Layer 6 of a small transformer language model trained on English Wikipedia (16 layers, counted from 0, width 128).
Take only the direct path to the model's output, skipping the later layers: a vector added to the residual stream pushes a token's score in proportion to its dot product with that token's output vector.

Output vectors of the tokens that the questions are about. A number n stands for (n - 500) times 0.0029.
"ctor": 615,516,543,446,596,583,355,709,852,233,455,503,477,538,365,437,414,496,287,452,668,578,412,507,439,421,758,406,496,375,526,664,457,580,338,537,322,472,405,365,543,645,572,429,627,393,748,483,280,467,630,456,449,406,281,509,527,381,365,778,535,592,245,387,676,473,745,584,531,405,378,571,496,638,509,485,608,512,306,389,542,206,384,409,377,588,254,620,542,490,178,690,487,280,579,705,527,307,579,681,443,586,401,366,632,370,330,496,562,346,641,551,655,642,560,239,732,770,370,586,522,627,628,645,508,547,398,649
"ies": 468,521,474,451,479,486,564,336,626,715,500,287,761,470,457,579,394,237,525,347,381,777,576,828,415,460,449,538,433,486,477,448,248,511,440,534,612,515,524,455,589,376,607,214,326,512,392,564,384,564,361,273,382,404,405,454,339,433,622,592,433,445,406,454,568,327,355,729,486,500,698,454,456,493,408,600,442,437,256,419,546,476,567,422,316,500,603,578,549,786,482,602,665,507,536,602,483,510,520,569,504,429,531,340,551,453,650,613,701,451,624,514,242,427,493,95,388,436,328,509,568,719,373,523,516,480,553,561
"ker": 367,371,503,570,577,486,479,521,340,283,529,326,674,552,474,562,409,367,482,350,682,630,583,517,665,383,493,433,400,251,601,474,554,733,447,466,527,446,574,410,520,515,716,299,612,484,570,523,350,436,582,464,517,437,369,613,597,448,610,732,253,663,376,377,632,364,404,430,556,641,611,546,411,653,319,362,276,500,650,367,472,590,715,308,448,672,281,440,367,312,541,727,570,433,540,554,622,473,681,863,461,444,479,539,288,504,356,459,489,378,529,353,381,689,417,231,356,602,421,491,565,475,449,468,508,615,507,454
"cy": 519,485,493,444,390,500,343,596,580,473,526,430,487,541,330,374,449,281,504,401,542,467,744,532,635,401,564,590,408,362,582,582,474,426,572,571,476,405,371,375,669,600,674,313,732,415,600,647,526,657,666,348,331,426,446,459,689,543,629,668,363,551,418,209,605,639,420,596,677,659,393,346,489,558,589,394,426,409,605,467,497,332,800,326,346,596,529,532,504,316,173,304,687,423,622,531,464,405,450,558,713,406,431,226,169,450,689,427,914,344,272,628,449,472,511,279,397,687,479,447,610,478,412,443,495,397,677,622
"id": 591,603,562,385,639,412,584,389,454,358,563,539,603,446,563,560,535,504,431,454,661,361,506,476,458,622,429,563,576,820,651,547,490,323,503,399,461,533,385,422,588,473,594,216,303,528,462,544,425,427,486,293,565,440,432,560,453,493,360,713,433,553,503,583,695,626,521,670,521,559,504,517,460,619,739,409,528,442,309,401,463,641,599,543,478,566,470,558,555,409,523,458,458,319,612,473,556,305,358,788,594,473,726,496,321,368,647,344,622,361,568,578,460,758,608,310,561,503,580,617,441,557,378,578,517,473,519,465
"time": 214,338,701,233,423,397,277,403,753,315,752,362,738,491,461,451,643,473,621,404,512,452,198,519,402,485,440,612,513,560,582,521,469,553,571,384,544,387,654,545,535,704,594,408,336,423,597,492,633,491,597,367,453,660,320,543,588,417,833,514,317,450,460,449,588,429,595,292,980,508,344,282,560,619,204,360,399,574,398,238,596,314,616,644,381,542,596,458,500,273,287,452,624,548,416,635,466,567,568,351,429,504,255,308,526,248,560,322,442,386,630,579,606,610,564,322,533,585,590,393,417,477,516,765,503,507,279,632
"our": 574,401,299,191,475,775,496,591,560,277,601,404,740,544,324,368,366,434,594,362,664,294,718,462,453,463,412,490,327,530,512,323,302,356,539,514,623,452,513,285,540,482,714,375,503,332,562,406,474,707,391,248,487,324,455,492,614,539,635,543,576,504,433,595,694,364,479,356,558,500,623,462,311,572,508,255,569,434,453,636,579,589,496,218,306,370,404,500,512,545,637,507,672,558,405,475,443,358,507,504,482,735,782,576,630,399,689,587,515,389,309,404,385,676,448,352,636,405,433,386,372,590,237,537,500,493,404,568
" to": 520,429,445,448,360,550,537,462,449,581,460,446,397,684,519,634,535,500,624,576,489,476,403,567,365,410,539,577,534,469,465,427,485,415,493,451,608,511,435,597,590,540,491,589,390,444,596,601,480,477,524,527,564,500,437,462,525,577,337,541,536,529,441,516,524,545,462,592,409,520,428,422,496,437,592,468,502,355,535,516,494,580,625,437,536,535,374,543,337,548,540,617,507,478,478,583,477,596,510,478,610,461,515,563,510,593,472,540,632,576,457,411,608,423,458,603,525,457,615,567,682,570,498,503,502,669,383,371
"mate": 183,349,551,303,453,540,397,406,759,475,236,532,514,553,637,599,493,200,545,377,447,522,272,635,496,480,686,525,398,516,621,572,544,478,395,598,426,325,390,464,435,643,702,441,666,526,465,589,421,624,527,473,613,591,420,652,535,738,564,697,551,496,347,409,638,619,570,422,646,411,530,454,455,368,352,631,292,504,594,392,546,376,505,301,446,551,451,596,263,641,665,378,556,411,451,620,767,305,716,581,289,525,485,418,538,487,681,258,717,435,250,628,765,825,753,231,571,627,551,443,522,547,346,869,523,482,376,526
"ru": 437,503,633,459,623,491,346,477,533,615,486,314,581,461,591,674,500,697,536,530,588,484,462,346,344,489,449,482,414,609,464,395,458,572,645,528,514,425,408,391,767,483,478,317,615,513,714,468,580,614,422,520,444,509,434,351,736,528,514,395,756,520,443,602,573,536,436,508,640,488,592,462,316,413,503,408,678,575,411,458,511,367,493,576,590,624,604,415,367,485,481,522,603,675,304,484,445,609,554,384,478,397,673,533,463,631,572,430,431,320,405,679,466,586,566,299,443,544,465,542,538,631,409,579,494,489,333,535
" issue": 419,517,538,322,229,475,511,554,613,460,487,437,526,653,388,630,550,475,506,497,640,527,465,398,513,462,492,456,318,537,425,550,522,435,573,631,490,544,681,525,570,491,500,479,582,329,380,623,419,636,479,419,162,442,239,681,599,341,598,516,413,535,566,456,519,409,549,509,587,497,624,447,453,616,441,567,554,657,405,539,462,500,624,332,486,675,340,506,650,500,425,402,503,477,448,640,470,440,561,610,630,627,642,409,426,482,536,517,477,503,494,625,661,493,626,535,523,495,515,418,591,551,469,714,524,558,295,605
"au": 451,578,486,671,398,568,485,562,580,185,449,437,698,500,609,565,537,584,451,451,485,537,482,405,490,659,638,246,354,352,318,449,563,465,539,574,782,369,743,351,300,547,572,319,600,411,452,421,461,442,459,592,403,570,372,460,331,617,428,504,573,489,177,681,683,407,580,737,773,406,809,270,429,692,546,399,439,715,616,407,457,547,662,405,478,631,403,461,504,336,153,396,601,320,247,480,565,602,737,420,630,512,569,464,407,348,635,473,793,420,467,582,515,586,725,421,567,465,442,543,432,566,583,542,506,558,377,528
"mar": 449,373,659,307,500,820,453,562,555,497,493,351,538,431,558,508,451,308,510,378,497,514,429,461,655,660,563,508,450,558,683,486,522,572,443,476,585,461,518,308,420,553,397,560,562,400,550,571,507,508,371,447,504,381,369,562,518,543,707,840,487,589,413,555,589,462,344,535,824,404,441,537,352,577,283,476,500,530,480,355,518,416,463,438,664,368,452,567,335,306,428,624,734,509,737,431,629,494,491,484,435,543,571,458,603,601,522,334,573,372,329,525,556,683,503,206,580,486,459,402,509,410,717,693,507,648,443,414
"ch": 427,390,574,443,469,442,434,369,459,388,513,415,486,399,532,331,439,604,485,503,571,586,534,519,612,650,657,379,403,438,648,516,396,559,417,505,538,617,713,497,402,544,453,420,650,519,577,586,612,177,638,389,579,470,445,516,638,697,513,490,554,576,367,400,643,624,632,468,610,529,522,340,619,683,380,421,458,497,488,405,467,697,660,486,645,484,487,393,568,259,416,562,569,451,620,484,348,407,461,536,441,451,562,468,311,519,553,324,409,471,332,564,413,464,392,347,531,677,471,537,564,616,512,401,507,465,424,356
" medal": 424,453,532,277,395,787,421,317,641,359,423,317,589,690,219,515,705,504,419,374,524,578,392,653,500,321,519,423,345,423,702,482,634,472,345,571,584,645,577,468,704,559,632,320,825,470,395,450,348,543,648,216,434,516,531,500,672,558,572,640,465,749,410,443,823,595,588,413,655,472,549,312,474,585,265,682,310,512,598,181,534,555,495,235,508,589,216,542,563,471,504,529,277,493,279,690,696,478,564,520,548,562,523,250,530,156,691,341,554,470,330,552,422,562,648,445,492,626,351,352,431,275,403,751,520,464,441,474
"t": 471,432,491,649,589,327,571,525,615,327,271,618,542,640,500,544,521,555,520,653,671,443,717,344,551,618,404,646,525,536,341,329,468,459,401,347,464,484,385,467,479,384,490,291,754,433,344,469,364,515,517,456,631,645,633,454,679,595,515,515,506,475,598,486,558,468,350,566,275,376,323,604,602,472,587,658,553,412,698,218,454,530,420,402,617,396,525,469,455,298,483,404,567,512,399,380,371,396,500,417,414,534,374,579,463,628,536,473,490,394,613,682,550,535,255,317,302,698,500,529,660,548,652,434,491,488,435,517

Each question shows what one neuron of this layer's MLP adds at an activation of 1. A number n stands for (n - 500) times 0.00044.

n34: 658,675,299,522,497,659,592,623,470,491,506,355,531,415,570,500,494,583,433,533,584,491,491,435,349,556,287,340,323,436,612,412,532,411,562,589,684,576,519,582,405,541,622,598,449,648,652,391,575,509,430,578,482,475,488,533,316,479,386,438,529,540,507,411,405,605,591,384,550,448,602,618,527,622,252,682,454,368,532,357,449,665,316,467,526,429,538,685,614,587,305,475,378,594,649,591,368,560,542,509,596,631,443,434,606,500,619,404,397,529,706,519,607,520,584,562,558,569,329,469,328,622,395,574,624,634,437,403
Which of these tokens does it push down most? "cy"

n338: 562,608,507,386,543,571,495,454,579,607,464,346,438,591,588,595,629,523,439,525,505,676,402,529,483,493,523,488,575,402,488,556,465,576,438,446,509,468,510,550,266,451,505,578,428,546,486,455,419,407,512,465,562,618,450,498,472,345,381,531,404,505,526,505,529,407,512,466,605,484,375,366,562,344,446,622,423,539,555,432,369,548,406,514,534,423,526,657,537,470,591,468,465,447,457,560,475,626,453,421,480,611,454,430,663,449,545,495,552,368,500,603,509,503,438,455,509,328,463,381,442,348,539,465,603,464,596,365
Pushed up most: " medal"

n420: 662,537,546,431,540,330,570,612,431,293,626,457,298,519,576,332,346,378,494,427,537,614,488,574,423,619,461,654,495,476,488,515,338,564,420,521,358,351,292,691,404,480,336,462,562,488,656,574,629,315,377,526,378,506,568,512,430,333,456,645,532,376,678,678,497,471,512,639,635,581,422,588,360,491,549,535,473,562,474,611,412,464,257,482,418,470,472,558,291,453,418,434,451,467,528,324,497,369,652,575,360,376,336,655,560,651,661,523,494,550,536,339,521,406,515,388,536,509,488,390,500,539,520,646,479,583,393,413
Which of these tokens does it push down most? " medal"

n348: 431,530,438,381,514,454,549,634,494,627,447,432,689,453,435,387,460,509,412,440,653,594,477,271,403,382,682,563,413,712,487,542,592,355,549,441,621,353,616,419,516,562,373,702,403,547,586,503,420,527,486,427,571,365,560,720,654,449,720,628,466,464,657,572,311,629,664,596,534,370,453,500,526,714,335,382,588,593,567,563,635,490,574,484,378,405,737,437,434,388,304,503,500,439,682,545,338,453,452,389,437,661,369,473,286,391,462,489,563,473,500,534,396,456,394,649,484,263,500,397,567,520,201,708,422,568,405,607
Which of these tokens does it push down most? "t"

n406: 500,690,310,466,512,543,572,478,393,532,471,531,435,507,631,380,416,359,638,569,471,372,841,587,507,536,496,737,436,393,863,486,584,404,713,532,425,424,560,342,656,274,559,644,507,710,507,485,704,661,586,161,436,478,485,454,507,563,409,411,466,371,608,417,444,385,691,474,558,607,568,388,376,372,503,618,536,409,655,354,632,708,437,486,451,145,577,528,473,388,458,437,431,334,551,561,576,433,605,507,515,396,688,585,500,392,364,504,562,521,404,582,396,512,504,443,532,694,637,424,689,529,639,771,632,284,345,397
Which two tokens does it push up most, strongest first? "cy", "our"

n167: 674,497,414,366,529,484,541,482,570,547,359,755,491,422,463,348,530,429,662,514,596,358,410,563,506,503,351,563,521,500,479,314,340,399,550,275,512,523,377,762,509,618,434,389,543,573,387,449,434,677,374,544,497,441,455,436,376,446,517,475,369,600,235,418,494,494,250,528,486,474,508,512,631,480,592,506,538,497,555,486,421,702,218,240,500,465,575,585,356,388,429,467,525,419,428,525,531,600,435,377,623,489,473,582,561,466,477,557,485,631,587,451,432,572,558,438,444,446,367,506,646,541,422,390,315,548,408,511
Which of these tokens does it push down most? "ch"

n217: 425,304,538,497,574,577,662,538,620,451,569,582,623,595,723,409,591,473,233,365,484,488,516,506,525,528,623,358,560,447,538,610,494,486,368,528,376,837,746,400,473,400,419,507,610,452,299,317,358,421,529,674,579,534,494,328,606,542,455,467,370,528,486,604,625,510,630,666,391,586,403,445,384,432,438,470,392,713,497,488,652,345,350,615,342,534,389,446,510,464,536,381,543,436,509,487,435,497,591,559,490,700,532,659,666,519,401,453,484,467,445,458,519,565,621,588,698,614,570,519,634,692,486,553,423,432,406,437
Which of these tokens does it push down most? "cy"

n223: 471,409,428,551,372,450,473,514,543,738,600,434,605,536,642,445,561,521,593,590,453,558,467,403,558,267,643,520,363,337,530,454,531,509,616,418,473,497,579,520,437,593,540,379,564,534,340,478,577,397,423,552,393,379,619,473,481,426,362,526,621,457,606,626,508,529,611,531,614,543,591,336,454,573,342,494,671,508,421,600,637,561,483,593,596,617,578,505,216,508,521,548,523,596,539,471,391,564,554,429,392,498,453,419,516,432,777,509,500,730,548,630,440,530,412,512,408,528,447,539,427,622,509,514,490,443,503,576
Pushed up most: "ru"

n396: 555,513,481,412,496,577,477,490,652,857,324,643,755,644,514,510,513,717,520,396,563,497,333,460,553,277,445,462,402,321,457,442,503,333,417,543,513,683,483,570,554,363,560,679,522,477,268,497,374,567,493,801,577,595,520,452,356,589,497,491,345,503,536,474,480,395,574,541,422,536,379,412,252,526,425,528,591,605,537,472,475,366,598,376,456,523,547,616,451,430,503,598,318,503,705,538,332,719,541,490,528,473,450,550,448,344,674,539,483,741,368,364,630,409,516,479,494,460,340,507,409,396,583,602,655,289,655,431
Which of these tokens does it push down most? "id"

n93: 474,491,587,618,470,434,559,543,519,600,319,582,415,432,503,382,653,342,578,465,590,527,443,466,452,296,481,450,458,522,472,264,466,531,556,640,545,341,587,300,538,487,370,506,590,554,695,579,554,497,576,450,533,682,443,561,397,535,465,591,423,494,280,571,408,554,420,503,394,279,572,295,442,348,508,488,656,527,429,681,587,396,621,554,410,453,455,684,479,467,398,465,494,442,565,586,424,577,500,556,449,434,474,274,450,436,519,527,557,428,497,549,517,485,552,421,475,335,467,503,524,500,420,444,417,616,434,719
Which of these tokens does it push down most? "t"

n207: 582,436,541,503,588,426,704,656,437,489,471,352,494,579,521,398,617,550,440,550,459,541,500,605,532,604,526,592,393,388,596,585,360,513,619,581,514,368,494,518,464,552,508,842,370,261,314,526,509,553,500,555,511,538,410,656,560,352,520,525,481,466,609,533,479,399,444,458,574,403,402,494,443,600,358,430,486,593,465,392,446,680,355,542,760,595,515,437,549,480,564,604,528,514,523,397,446,719,539,566,410,474,397,456,349,692,275,587,383,456,432,395,517,532,458,606,411,418,584,381,339,514,557,483,759,563,515,503
Which two tokens does it push up most, strongest first? "mar", "ker"

n188: 507,452,647,563,452,715,378,531,243,399,486,515,428,452,331,503,545,753,549,676,510,497,583,544,372,453,778,769,383,315,742,533,532,515,733,615,412,292,391,261,431,683,402,346,510,448,332,486,647,672,525,375,297,446,363,473,659,376,559,497,468,641,459,387,563,406,586,578,519,413,590,566,447,671,522,572,715,332,367,565,417,586,507,415,447,513,510,523,374,467,676,430,522,583,514,564,553,538,451,513,591,488,583,379,507,546,595,365,579,500,770,563,463,481,510,368,601,600,292,698,515,493,593,524,432,570,533,406
Which two tokens does it push up most, strongest first? "cy", "ctor"

n212: 550,566,471,521,537,562,561,437,436,625,524,500,465,497,347,462,517,556,394,352,711,507,618,448,584,425,365,478,572,568,559,544,529,625,493,490,425,229,717,328,582,601,483,430,520,258,441,524,611,337,710,728,423,315,587,604,452,411,424,617,439,588,750,469,567,518,629,536,549,649,318,451,456,693,299,609,653,517,337,586,511,624,472,404,578,292,444,392,565,413,513,440,419,547,528,471,751,584,479,534,782,416,339,496,470,582,662,603,393,636,257,631,497,489,493,248,676,323,720,573,562,412,489,383,375,746,430,477
Pushed up most: "mar"

n87: 491,489,427,577,590,527,675,446,410,585,469,558,517,610,653,416,382,638,446,452,626,399,548,536,344,533,492,447,507,503,629,385,456,337,365,645,304,469,535,441,380,542,487,443,522,597,677,475,421,573,494,553,514,531,418,456,511,540,333,376,602,431,589,490,437,411,562,474,545,305,553,598,585,571,424,594,346,468,383,441,367,541,477,551,632,594,582,606,624,549,484,466,699,497,430,318,424,648,657,566,265,467,716,486,475,385,489,434,463,273,522,514,646,549,614,447,464,387,562,525,628,514,457,522,618,515,348,487
Pushed up most: "ru"

n369: 477,467,439,461,529,376,508,489,489,460,484,532,370,445,489,421,527,515,303,484,302,521,514,514,495,592,423,494,642,444,389,458,450,500,449,452,420,743,500,411,389,347,578,669,532,701,609,478,601,683,511,506,627,438,481,484,476,529,518,623,411,591,396,438,481,471,470,407,426,433,383,511,323,402,475,378,559,571,450,339,485,597,398,344,525,446,552,508,480,458,562,561,627,387,351,401,410,541,368,535,480,532,654,588,452,561,386,529,429,509,603,419,315,604,542,511,364,497,400,375,710,559,485,486,706,535,647,585
Which of these tokens does it push down most? "time"

n375: 520,378,539,432,613,246,613,397,416,537,414,562,322,468,562,599,350,633,451,494,341,548,429,516,510,566,603,547,600,581,446,416,391,357,300,412,286,454,271,493,625,560,406,335,506,351,481,586,430,503,703,610,686,484,446,640,409,591,482,449,631,497,448,587,584,507,346,316,395,322,485,467,661,450,533,510,462,595,476,576,423,635,438,665,706,695,410,503,667,475,700,503,422,447,551,646,447,584,434,569,416,469,303,526,385,392,567,599,490,485,410,618,582,538,472,613,269,308,485,573,615,503,386,348,329,438,429,455
Pushed up most: "t"

n249: 322,322,337,458,507,419,616,490,574,627,564,497,418,615,474,380,367,515,468,470,608,632,490,183,593,641,419,507,470,593,342,562,497,531,636,315,519,402,441,436,358,417,618,675,352,503,370,475,291,357,376,543,639,465,519,515,506,255,582,614,574,406,604,446,448,463,711,454,527,475,467,555,411,537,449,324,453,454,477,551,472,552,587,357,409,528,532,389,580,344,518,545,251,552,392,497,487,545,674,500,668,429,404,442,345,448,452,378,446,529,556,529,665,260,537,668,466,529,448,427,517,391,472,465,674,247,665,614
Which three tokens does it push up most, strongest first? " issue", "time", "ker"

n40: 415,385,540,420,563,538,710,543,487,689,510,581,559,411,685,477,582,438,503,693,490,522,714,578,530,380,359,565,551,503,670,411,633,539,367,422,568,637,587,265,637,190,444,456,430,400,451,714,477,520,658,661,621,445,559,427,516,563,575,278,607,349,622,504,557,590,692,672,429,628,509,443,570,545,377,551,619,399,388,562,622,453,550,522,493,494,441,686,558,453,453,540,555,551,533,206,405,327,561,722,514,345,397,623,605,382,466,476,723,594,564,426,384,579,342,432,510,441,396,526,615,577,568,503,534,408,441,509
Pushed up most: "ies"

n111: 630,623,614,348,554,538,427,708,422,547,572,551,556,308,298,527,345,379,686,543,482,503,473,613,638,553,517,703,456,535,595,457,370,533,472,612,485,454,601,541,537,595,619,503,471,603,435,428,357,485,430,466,708,606,405,601,494,537,566,593,623,439,415,629,548,650,506,316,380,319,679,482,364,622,369,332,544,414,745,636,592,526,467,434,454,576,341,486,453,391,559,355,535,477,509,556,667,527,537,409,645,452,584,533,456,512,395,627,378,565,471,650,591,539,566,574,567,584,471,479,478,453,490,524,500,657,636,579
Which of these tokens does it push down most? "t"

n73: 472,459,462,566,504,500,554,476,336,480,411,382,538,404,489,503,565,390,479,650,476,513,679,630,579,544,393,479,578,628,401,570,392,496,482,527,362,500,402,601,575,426,585,450,444,503,500,143,374,782,307,575,570,385,633,384,237,379,530,794,542,487,406,508,368,198,576,578,660,557,452,727,520,540,417,536,581,355,579,529,316,328,486,327,535,419,679,500,468,599,299,493,496,434,449,557,397,417,338,490,388,476,327,448,306,707,526,683,253,618,573,591,480,597,464,400,389,562,550,524,562,708,485,554,380,345,478,600
Which two tokens does it push up most, strongest first? "ies", "t"